Layer 3 of a small transformer language model trained on English Wikipedia (14 layers, counted from 0, width 96).
A neuron's activation on a vector x is SiLU(gate . x) times (in . x), where the dot is the dot product.

Input weights of the MLP neurons that the questions are about. A number n stands for (n - 128) times 0.0033.
n12 gate: 102, 178, 121, 132, 97, 133, 140, 180, 135, 206, 143, 197, 178, 143, 169, 172, 127, 127, 118, 124, 170, 116, 57, 105, 126, 170, 172, 164, 63, 100, 48, 74, 87, 124, 58, 164, 135, 101, 187, 191, 99, 108, 149, 177, 95, 111, 121, 61, 85, 111, 78, 154, 71, 92, 158, 166, 98, 76, 52, 226, 187, 120, 219, 68, 122, 167, 94, 116, 123, 102, 168, 172, 117, 79, 91, 106, 78, 118, 119, 139, 108, 166, 160, 181, 36, 168, 134, 127, 126, 134, 161, 77, 195, 178, 95, 108
n25 gate: 147, 169, 161, 94, 110, 76, 105, 72, 109, 135, 151, 145, 127, 160, 143, 132, 114, 100, 150, 95, 140, 153, 48, 145, 118, 131, 107, 116, 148, 150, 136, 91, 133, 69, 122, 142, 206, 150, 137, 186, 143, 120, 122, 231, 170, 146, 96, 54, 165, 138, 172, 151, 126, 127, 171, 150, 99, 124, 72, 127, 122, 164, 117, 133, 78, 110, 174, 139, 113, 114, 157, 178, 149, 148, 201, 118, 109, 104, 151, 153, 68, 132, 83, 126, 115, 121, 107, 133, 168, 187, 126, 149, 151, 94, 129, 141
n52 gate: 157, 151, 82, 111, 143, 86, 149, 156, 132, 127, 137, 163, 136, 113, 132, 126, 125, 145, 116, 98, 157, 155, 88, 96, 94, 135, 154, 212, 67, 98, 108, 105, 124, 109, 86, 158, 79, 100, 71, 110, 128, 103, 76, 120, 142, 152, 172, 113, 183, 147, 143, 118, 165, 118, 132, 249, 74, 148, 102, 129, 171, 147, 124, 106, 82, 73, 158, 95, 164, 134, 142, 171, 116, 131, 129, 113, 105, 141, 120, 152, 92, 45, 143, 147, 165, 148, 163, 87, 133, 102, 112, 96, 116, 92, 152, 157
n201 gate: 95, 163, 116, 103, 57, 123, 120, 161, 136, 151, 134, 127, 123, 91, 130, 90, 103, 100, 41, 121, 213, 152, 143, 107, 134, 189, 121, 95, 128, 81, 91, 131, 243, 149, 157, 166, 165, 136, 137, 128, 144, 175, 101, 76, 132, 120, 66, 104, 168, 83, 186, 56, 168, 143, 95, 162, 95, 162, 120, 165, 159, 175, 103, 150, 143, 162, 112, 185, 119, 146, 109, 117, 76, 95, 143, 166, 73, 106, 94, 131, 149, 119, 160, 175, 171, 125, 178, 164, 146, 164, 69, 40, 115, 160, 161, 139
n250 gate: 141, 195, 170, 120, 167, 184, 118, 125, 106, 129, 97, 84, 190, 92, 165, 85, 123, 170, 99, 110, 158, 114, 157, 66, 124, 53, 80, 86, 182, 106, 115, 124, 126, 131, 96, 189, 167, 185, 200, 127, 150, 135, 165, 156, 138, 98, 98, 179, 109, 94, 184, 105, 120, 154, 123, 156, 150, 38, 90, 84, 137, 160, 135, 185, 189, 169, 155, 164, 142, 69, 99, 172, 134, 102, 135, 148, 159, 175, 74, 122, 122, 107, 145, 42, 136, 112, 73, 92, 102, 156, 96, 164, 133, 206, 140, 160
n251 gate: 70, 171, 151, 91, 113, 83, 139, 129, 126, 91, 164, 147, 125, 100, 163, 151, 146, 144, 96, 124, 119, 227, 117, 127, 106, 112, 87, 100, 118, 128, 177, 72, 124, 105, 100, 77, 96, 133, 116, 167, 145, 90, 127, 162, 157, 68, 93, 87, 129, 149, 194, 93, 179, 80, 165, 127, 77, 74, 144, 107, 144, 146, 217, 66, 130, 142, 86, 109, 126, 140, 114, 113, 134, 159, 107, 187, 167, 101, 57, 161, 121, 139, 179, 131, 79, 160, 92, 163, 116, 126, 123, 165, 132, 161, 139, 142
n12 in: 96, 131, 109, 138, 118, 119, 227, 159, 136, 186, 154, 200, 219, 87, 164, 153, 191, 128, 104, 127, 126, 75, 79, 144, 165, 181, 217, 197, 116, 103, 23, 73, 108, 100, 102, 134, 112, 79, 215, 147, 45, 88, 164, 145, 79, 142, 130, 83, 129, 85, 187, 150, 74, 104, 138, 121, 147, 124, 71, 223, 199, 116, 143, 112, 99, 162, 72, 148, 106, 86, 97, 166, 113, 99, 101, 103, 37, 60, 112, 114, 62, 132, 194, 196, 43, 145, 201, 71, 148, 115, 100, 86, 142, 163, 91, 103
n25 in: 162, 109, 123, 110, 131, 206, 186, 122, 81, 136, 75, 124, 128, 184, 154, 81, 154, 110, 169, 141, 132, 117, 110, 30, 157, 75, 167, 122, 162, 100, 138, 88, 122, 146, 126, 153, 139, 162, 150, 87, 111, 121, 119, 130, 143, 153, 91, 102, 132, 193, 157, 74, 118, 163, 144, 89, 150, 145, 102, 107, 102, 143, 130, 141, 137, 87, 108, 63, 183, 104, 67, 154, 118, 153, 161, 115, 131, 144, 146, 118, 131, 170, 140, 129, 55, 86, 129, 142, 144, 128, 95, 150, 136, 88, 174, 130
n52 in: 126, 159, 122, 54, 102, 84, 116, 117, 122, 124, 94, 113, 123, 150, 161, 130, 82, 118, 116, 137, 151, 132, 139, 125, 95, 119, 65, 142, 56, 106, 139, 132, 161, 117, 94, 130, 102, 58, 77, 184, 141, 116, 84, 140, 132, 76, 153, 97, 135, 104, 170, 123, 203, 106, 122, 168, 95, 145, 86, 109, 184, 183, 141, 116, 76, 105, 110, 122, 135, 145, 141, 153, 157, 176, 93, 147, 176, 161, 115, 171, 124, 84, 53, 100, 201, 175, 147, 89, 104, 132, 87, 125, 129, 79, 158, 144
n201 in: 107, 114, 141, 118, 89, 138, 153, 133, 114, 187, 122, 145, 76, 152, 94, 184, 103, 129, 64, 157, 168, 172, 91, 119, 138, 78, 75, 123, 99, 29, 128, 137, 196, 88, 138, 147, 103, 134, 139, 80, 153, 74, 176, 142, 153, 95, 143, 103, 157, 66, 66, 60, 151, 132, 153, 129, 87, 129, 110, 93, 181, 120, 116, 180, 158, 69, 121, 136, 132, 117, 84, 149, 109, 204, 136, 134, 66, 182, 125, 121, 160, 104, 98, 126, 164, 174, 156, 161, 137, 184, 78, 124, 192, 197, 124, 129
n250 in: 90, 133, 150, 110, 124, 211, 162, 106, 110, 99, 87, 88, 176, 42, 204, 89, 138, 151, 124, 100, 135, 131, 137, 155, 85, 110, 152, 96, 195, 159, 94, 161, 143, 104, 65, 143, 154, 194, 198, 155, 147, 169, 178, 117, 132, 66, 151, 157, 132, 120, 219, 100, 179, 157, 116, 112, 117, 102, 112, 74, 154, 126, 162, 198, 202, 184, 207, 209, 138, 126, 110, 157, 127, 111, 111, 126, 158, 140, 109, 129, 148, 142, 182, 126, 127, 115, 142, 99, 96, 138, 103, 185, 122, 222, 139, 174
n251 in: 84, 128, 116, 131, 169, 133, 84, 148, 144, 166, 146, 149, 115, 62, 158, 129, 160, 128, 138, 108, 163, 167, 112, 103, 118, 133, 88, 118, 152, 166, 123, 12, 115, 130, 165, 112, 148, 139, 117, 171, 126, 93, 100, 61, 143, 100, 93, 202, 113, 125, 166, 91, 182, 112, 144, 134, 115, 124, 119, 106, 177, 137, 204, 153, 179, 141, 66, 109, 135, 175, 134, 70, 125, 164, 108, 97, 128, 66, 89, 180, 180, 130, 125, 170, 87, 114, 150, 180, 114, 173, 123, 121, 107, 115, 68, 100

Each question shows a token from some text and the vector x that enters the MLP there. A number n stands for (n - 128) times 0.016.

"ov": 114, 138, 126, 125, 147, 112, 124, 140, 138, 119, 111, 102, 136, 136, 148, 153, 120, 134, 115, 188, 181, 111, 109, 136, 117, 111, 134, 113, 157, 132, 139, 113, 129, 89, 119, 109, 120, 127, 167, 125, 85, 93, 137, 85, 153, 159, 138, 73, 128, 155, 103, 136, 139, 143, 139, 75, 136, 148, 118, 99, 166, 133, 137, 190, 136, 132, 135, 136, 93, 196, 142, 129, 112, 153, 154, 154, 132, 141, 145, 112, 61, 101, 147, 113, 127, 137, 140, 103, 142, 142, 126, 113, 121, 104, 102, 130
Which of these neurons fires most? n25

"2": 97, 83, 107, 150, 98, 105, 165, 113, 127, 125, 153, 131, 129, 120, 121, 168, 160, 137, 113, 148, 115, 106, 132, 96, 113, 101, 132, 147, 78, 91, 153, 126, 157, 154, 115, 106, 134, 109, 97, 110, 103, 146, 98, 127, 120, 107, 110, 130, 105, 132, 163, 140, 129, 103, 140, 146, 96, 153, 105, 122, 148, 110, 135, 149, 138, 145, 143, 156, 162, 147, 164, 131, 163, 168, 159, 150, 90, 119, 137, 127, 124, 175, 130, 150, 134, 106, 116, 183, 150, 118, 131, 147, 122, 108, 137, 92
Which of these neurons fires most? n250

"th": 74, 122, 112, 122, 149, 123, 131, 102, 128, 117, 116, 152, 116, 107, 155, 141, 173, 132, 130, 184, 111, 143, 122, 133, 116, 155, 116, 154, 109, 133, 128, 117, 156, 195, 107, 129, 90, 97, 104, 88, 146, 103, 72, 140, 123, 161, 129, 122, 142, 133, 172, 68, 121, 174, 128, 87, 118, 128, 120, 139, 123, 131, 125, 140, 151, 98, 104, 170, 122, 140, 103, 101, 112, 159, 110, 140, 119, 145, 139, 106, 141, 127, 146, 129, 148, 105, 112, 113, 148, 125, 144, 115, 102, 142, 129, 102
Which of these neurons fires most? n201

"33": 153, 120, 152, 160, 144, 125, 129, 102, 122, 97, 126, 109, 144, 141, 135, 144, 145, 135, 147, 109, 106, 116, 110, 115, 116, 145, 132, 136, 115, 106, 135, 99, 166, 176, 116, 103, 130, 120, 138, 114, 164, 147, 117, 121, 116, 129, 101, 108, 148, 83, 157, 116, 143, 106, 169, 137, 93, 135, 116, 93, 117, 115, 124, 175, 121, 153, 102, 124, 162, 127, 163, 114, 126, 153, 100, 113, 95, 118, 119, 135, 156, 155, 151, 97, 127, 140, 144, 166, 154, 135, 153, 127, 108, 67, 129, 100
Which of these neurons fires most? n251

"y": 179, 105, 112, 142, 136, 109, 136, 130, 98, 114, 104, 151, 162, 132, 180, 160, 111, 126, 112, 139, 88, 88, 100, 139, 138, 129, 110, 129, 110, 124, 127, 135, 142, 133, 102, 101, 94, 124, 85, 137, 144, 87, 125, 140, 106, 134, 124, 128, 150, 120, 97, 118, 131, 170, 145, 118, 130, 128, 144, 126, 131, 119, 127, 140, 152, 142, 132, 162, 120, 112, 142, 120, 131, 105, 118, 125, 138, 125, 128, 167, 152, 86, 141, 158, 128, 91, 150, 87, 159, 138, 64, 112, 112, 114, 123, 137
Which two neurons fire most, strongest first? n52, n251

"i": 165, 144, 130, 123, 147, 133, 125, 73, 126, 124, 93, 119, 143, 124, 145, 154, 95, 129, 126, 197, 139, 132, 124, 108, 120, 152, 132, 149, 116, 118, 143, 127, 117, 140, 84, 109, 98, 127, 106, 98, 111, 100, 106, 94, 119, 134, 140, 123, 134, 133, 125, 103, 147, 133, 118, 143, 178, 129, 110, 107, 149, 128, 104, 167, 120, 134, 132, 106, 90, 166, 154, 130, 157, 130, 161, 179, 116, 85, 153, 132, 147, 90, 144, 157, 69, 116, 126, 144, 136, 146, 91, 136, 117, 150, 142, 129
Which neuron fires most, and how strongly? n52, at about 0.066

" N": 65, 161, 79, 122, 115, 111, 133, 109, 120, 171, 118, 127, 167, 112, 144, 125, 141, 130, 140, 89, 151, 116, 125, 134, 121, 134, 103, 146, 162, 148, 139, 128, 148, 47, 107, 127, 129, 102, 103, 157, 137, 126, 150, 91, 159, 154, 93, 123, 123, 81, 130, 143, 138, 151, 142, 141, 173, 133, 142, 128, 103, 105, 147, 160, 111, 136, 118, 150, 72, 132, 159, 133, 131, 116, 157, 133, 92, 104, 124, 138, 103, 99, 126, 106, 145, 144, 123, 112, 151, 136, 126, 148, 113, 172, 132, 97
Which of these neurons fires most? n250

"ant": 155, 111, 185, 161, 100, 129, 110, 134, 111, 115, 125, 104, 138, 144, 142, 129, 94, 117, 158, 112, 138, 98, 138, 115, 116, 145, 120, 141, 145, 147, 121, 143, 166, 134, 94, 139, 129, 94, 151, 100, 102, 132, 144, 135, 117, 165, 140, 107, 122, 123, 143, 77, 117, 121, 122, 74, 126, 148, 114, 135, 157, 163, 109, 159, 141, 133, 131, 158, 72, 135, 128, 135, 156, 147, 81, 117, 115, 113, 119, 97, 169, 107, 163, 150, 151, 104, 140, 129, 149, 143, 120, 124, 81, 127, 125, 124
Which two neurons fire most, strongest first? n251, n201

" de": 126, 89, 150, 119, 135, 124, 139, 116, 124, 117, 129, 103, 129, 136, 112, 83, 96, 106, 111, 118, 130, 111, 141, 128, 112, 116, 123, 155, 163, 123, 128, 101, 147, 94, 115, 74, 122, 127, 96, 140, 140, 136, 150, 129, 108, 144, 118, 133, 142, 110, 139, 100, 115, 98, 136, 142, 117, 161, 187, 123, 135, 96, 120, 127, 139, 127, 94, 111, 119, 116, 98, 116, 146, 137, 156, 195, 126, 113, 119, 111, 140, 130, 173, 113, 108, 144, 138, 109, 153, 142, 160, 187, 108, 152, 142, 155
Which of these neurons fires most? n12

" s": 46, 87, 129, 123, 166, 89, 74, 127, 132, 120, 142, 102, 136, 116, 146, 144, 115, 161, 104, 180, 119, 131, 135, 132, 128, 109, 142, 140, 124, 114, 114, 132, 122, 73, 110, 117, 149, 116, 120, 126, 164, 157, 114, 151, 159, 154, 106, 137, 147, 146, 106, 93, 156, 115, 142, 150, 163, 144, 160, 122, 128, 93, 131, 139, 114, 125, 117, 145, 135, 33, 124, 158, 120, 107, 144, 164, 128, 80, 136, 114, 109, 106, 122, 130, 127, 92, 125, 76, 155, 140, 127, 132, 128, 134, 136, 157
Which of these neurons fires most? n250

" M": 46, 114, 117, 134, 137, 120, 140, 92, 126, 149, 119, 124, 139, 161, 138, 152, 151, 149, 127, 126, 124, 131, 107, 117, 129, 99, 113, 160, 125, 109, 140, 109, 145, 83, 97, 131, 151, 122, 139, 128, 184, 129, 128, 71, 167, 110, 127, 139, 129, 104, 123, 145, 140, 102, 132, 100, 200, 142, 147, 134, 109, 140, 123, 165, 127, 128, 112, 136, 104, 132, 127, 96, 95, 102, 170, 120, 96, 100, 120, 90, 127, 145, 145, 118, 164, 153, 120, 81, 157, 131, 121, 163, 135, 148, 126, 112
Which neuron fires most, and how strongly? n52, at about 0.059

" was": 182, 86, 124, 121, 107, 93, 169, 98, 169, 134, 116, 104, 116, 122, 152, 162, 120, 126, 134, 144, 119, 133, 152, 118, 110, 107, 134, 161, 168, 121, 112, 151, 140, 59, 142, 129, 86, 120, 112, 136, 127, 149, 140, 127, 164, 140, 113, 168, 117, 130, 140, 126, 141, 119, 125, 80, 171, 128, 125, 95, 121, 159, 134, 115, 145, 109, 126, 97, 132, 89, 136, 120, 107, 134, 131, 131, 151, 137, 96, 127, 116, 83, 93, 128, 139, 120, 119, 167, 162, 132, 111, 129, 109, 97, 126, 115
Which neuron fires most, and how strongly? n12, at about 0.19

"land": 102, 136, 169, 143, 121, 127, 105, 125, 107, 92, 116, 106, 136, 125, 140, 195, 162, 137, 124, 152, 113, 122, 117, 154, 122, 141, 114, 151, 143, 138, 143, 108, 159, 108, 109, 116, 109, 89, 120, 98, 91, 141, 149, 159, 154, 128, 110, 139, 114, 131, 127, 117, 138, 159, 163, 121, 164, 147, 94, 116, 116, 105, 114, 148, 110, 104, 154, 117, 101, 179, 135, 137, 117, 155, 122, 137, 142, 119, 131, 86, 118, 111, 132, 144, 120, 96, 141, 117, 162, 114, 101, 99, 138, 142, 123, 144
Which of these neurons fires most? n52

" ": 182, 129, 102, 93, 157, 105, 140, 126, 113, 114, 152, 106, 121, 104, 104, 188, 91, 150, 122, 136, 149, 131, 115, 102, 127, 150, 135, 152, 82, 112, 114, 136, 135, 115, 132, 101, 109, 137, 130, 177, 130, 123, 166, 130, 148, 145, 125, 146, 114, 121, 119, 106, 137, 146, 142, 99, 146, 138, 137, 86, 160, 94, 118, 159, 123, 170, 122, 112, 113, 174, 146, 157, 89, 122, 156, 115, 99, 103, 133, 135, 105, 111, 130, 104, 161, 129, 114, 107, 163, 125, 133, 128, 123, 122, 141, 124
Which of these neurons fires most? n52

"ome": 127, 107, 111, 129, 108, 115, 165, 158, 124, 125, 109, 120, 154, 139, 162, 129, 120, 139, 96, 106, 119, 106, 107, 166, 137, 184, 129, 128, 121, 133, 139, 135, 147, 151, 105, 94, 114, 93, 113, 114, 135, 130, 152, 119, 127, 138, 107, 152, 121, 118, 177, 132, 131, 139, 130, 66, 121, 117, 177, 91, 145, 126, 127, 162, 132, 145, 130, 153, 115, 135, 105, 126, 138, 132, 144, 120, 104, 130, 83, 120, 120, 71, 167, 159, 111, 141, 158, 146, 140, 105, 129, 161, 130, 119, 121, 117
Which neuron fires most, and how strongly? n25, at about 0.063

"r": 81, 146, 92, 135, 163, 127, 120, 110, 149, 141, 148, 114, 154, 133, 135, 117, 80, 121, 129, 169, 100, 155, 123, 126, 116, 117, 100, 139, 133, 138, 127, 141, 160, 139, 142, 117, 66, 121, 147, 114, 126, 83, 105, 109, 105, 144, 137, 106, 131, 111, 112, 171, 151, 149, 119, 179, 125, 132, 112, 83, 120, 89, 123, 194, 140, 146, 117, 116, 80, 100, 125, 114, 93, 183, 95, 148, 103, 116, 146, 124, 124, 103, 158, 160, 144, 119, 143, 111, 152, 148, 119, 133, 103, 146, 124, 102
Which neuron fires most, and how strongly? n25, at about 0.12

"O": 59, 169, 86, 175, 120, 120, 210, 74, 110, 151, 130, 138, 145, 122, 160, 151, 142, 144, 102, 125, 154, 144, 122, 99, 121, 137, 123, 112, 103, 126, 72, 150, 129, 116, 122, 79, 112, 118, 103, 141, 168, 109, 124, 119, 114, 145, 124, 139, 121, 106, 165, 138, 139, 133, 147, 124, 127, 158, 118, 143, 150, 130, 112, 140, 156, 116, 147, 159, 148, 155, 150, 95, 108, 127, 135, 142, 136, 129, 119, 110, 118, 149, 152, 123, 117, 132, 137, 79, 129, 121, 113, 110, 125, 116, 128, 79
Which of these neurons fires most? n12

"00": 148, 127, 99, 145, 135, 98, 98, 155, 112, 100, 164, 122, 107, 125, 133, 149, 151, 139, 166, 144, 165, 118, 114, 111, 136, 123, 126, 114, 147, 116, 139, 139, 148, 140, 158, 132, 127, 137, 114, 107, 122, 153, 91, 159, 102, 108, 125, 143, 115, 112, 117, 103, 123, 121, 149, 123, 149, 131, 62, 123, 158, 100, 153, 168, 94, 146, 122, 145, 136, 191, 129, 86, 144, 177, 110, 115, 100, 120, 114, 88, 209, 89, 154, 107, 127, 125, 117, 135, 142, 148, 124, 120, 101, 74, 146, 126
Which of these neurons fires most? n12

"C": 4, 110, 99, 141, 149, 125, 175, 115, 120, 140, 112, 79, 135, 138, 158, 149, 206, 140, 159, 139, 141, 140, 126, 111, 112, 130, 111, 149, 130, 114, 67, 134, 110, 115, 114, 112, 115, 130, 117, 129, 157, 78, 182, 103, 130, 118, 111, 114, 122, 112, 156, 155, 121, 143, 130, 97, 156, 129, 123, 113, 85, 140, 98, 124, 137, 144, 130, 143, 151, 132, 154, 152, 133, 110, 120, 124, 115, 127, 128, 121, 145, 148, 135, 106, 128, 126, 153, 131, 159, 132, 96, 114, 123, 124, 140, 146
Which two neurons fire most, strongest first? n250, n12

" |": 164, 113, 118, 150, 127, 102, 144, 107, 120, 133, 140, 90, 157, 112, 143, 158, 148, 126, 115, 161, 118, 130, 112, 115, 137, 152, 147, 190, 136, 123, 141, 137, 130, 134, 128, 149, 99, 110, 189, 122, 99, 137, 122, 143, 91, 146, 111, 143, 121, 86, 116, 88, 118, 126, 109, 119, 132, 153, 131, 96, 123, 133, 129, 137, 151, 145, 137, 114, 160, 154, 96, 99, 134, 112, 145, 128, 125, 105, 109, 101, 112, 133, 110, 118, 134, 157, 115, 131, 146, 105, 102, 152, 110, 97, 134, 133
Which of these neurons fires most? n251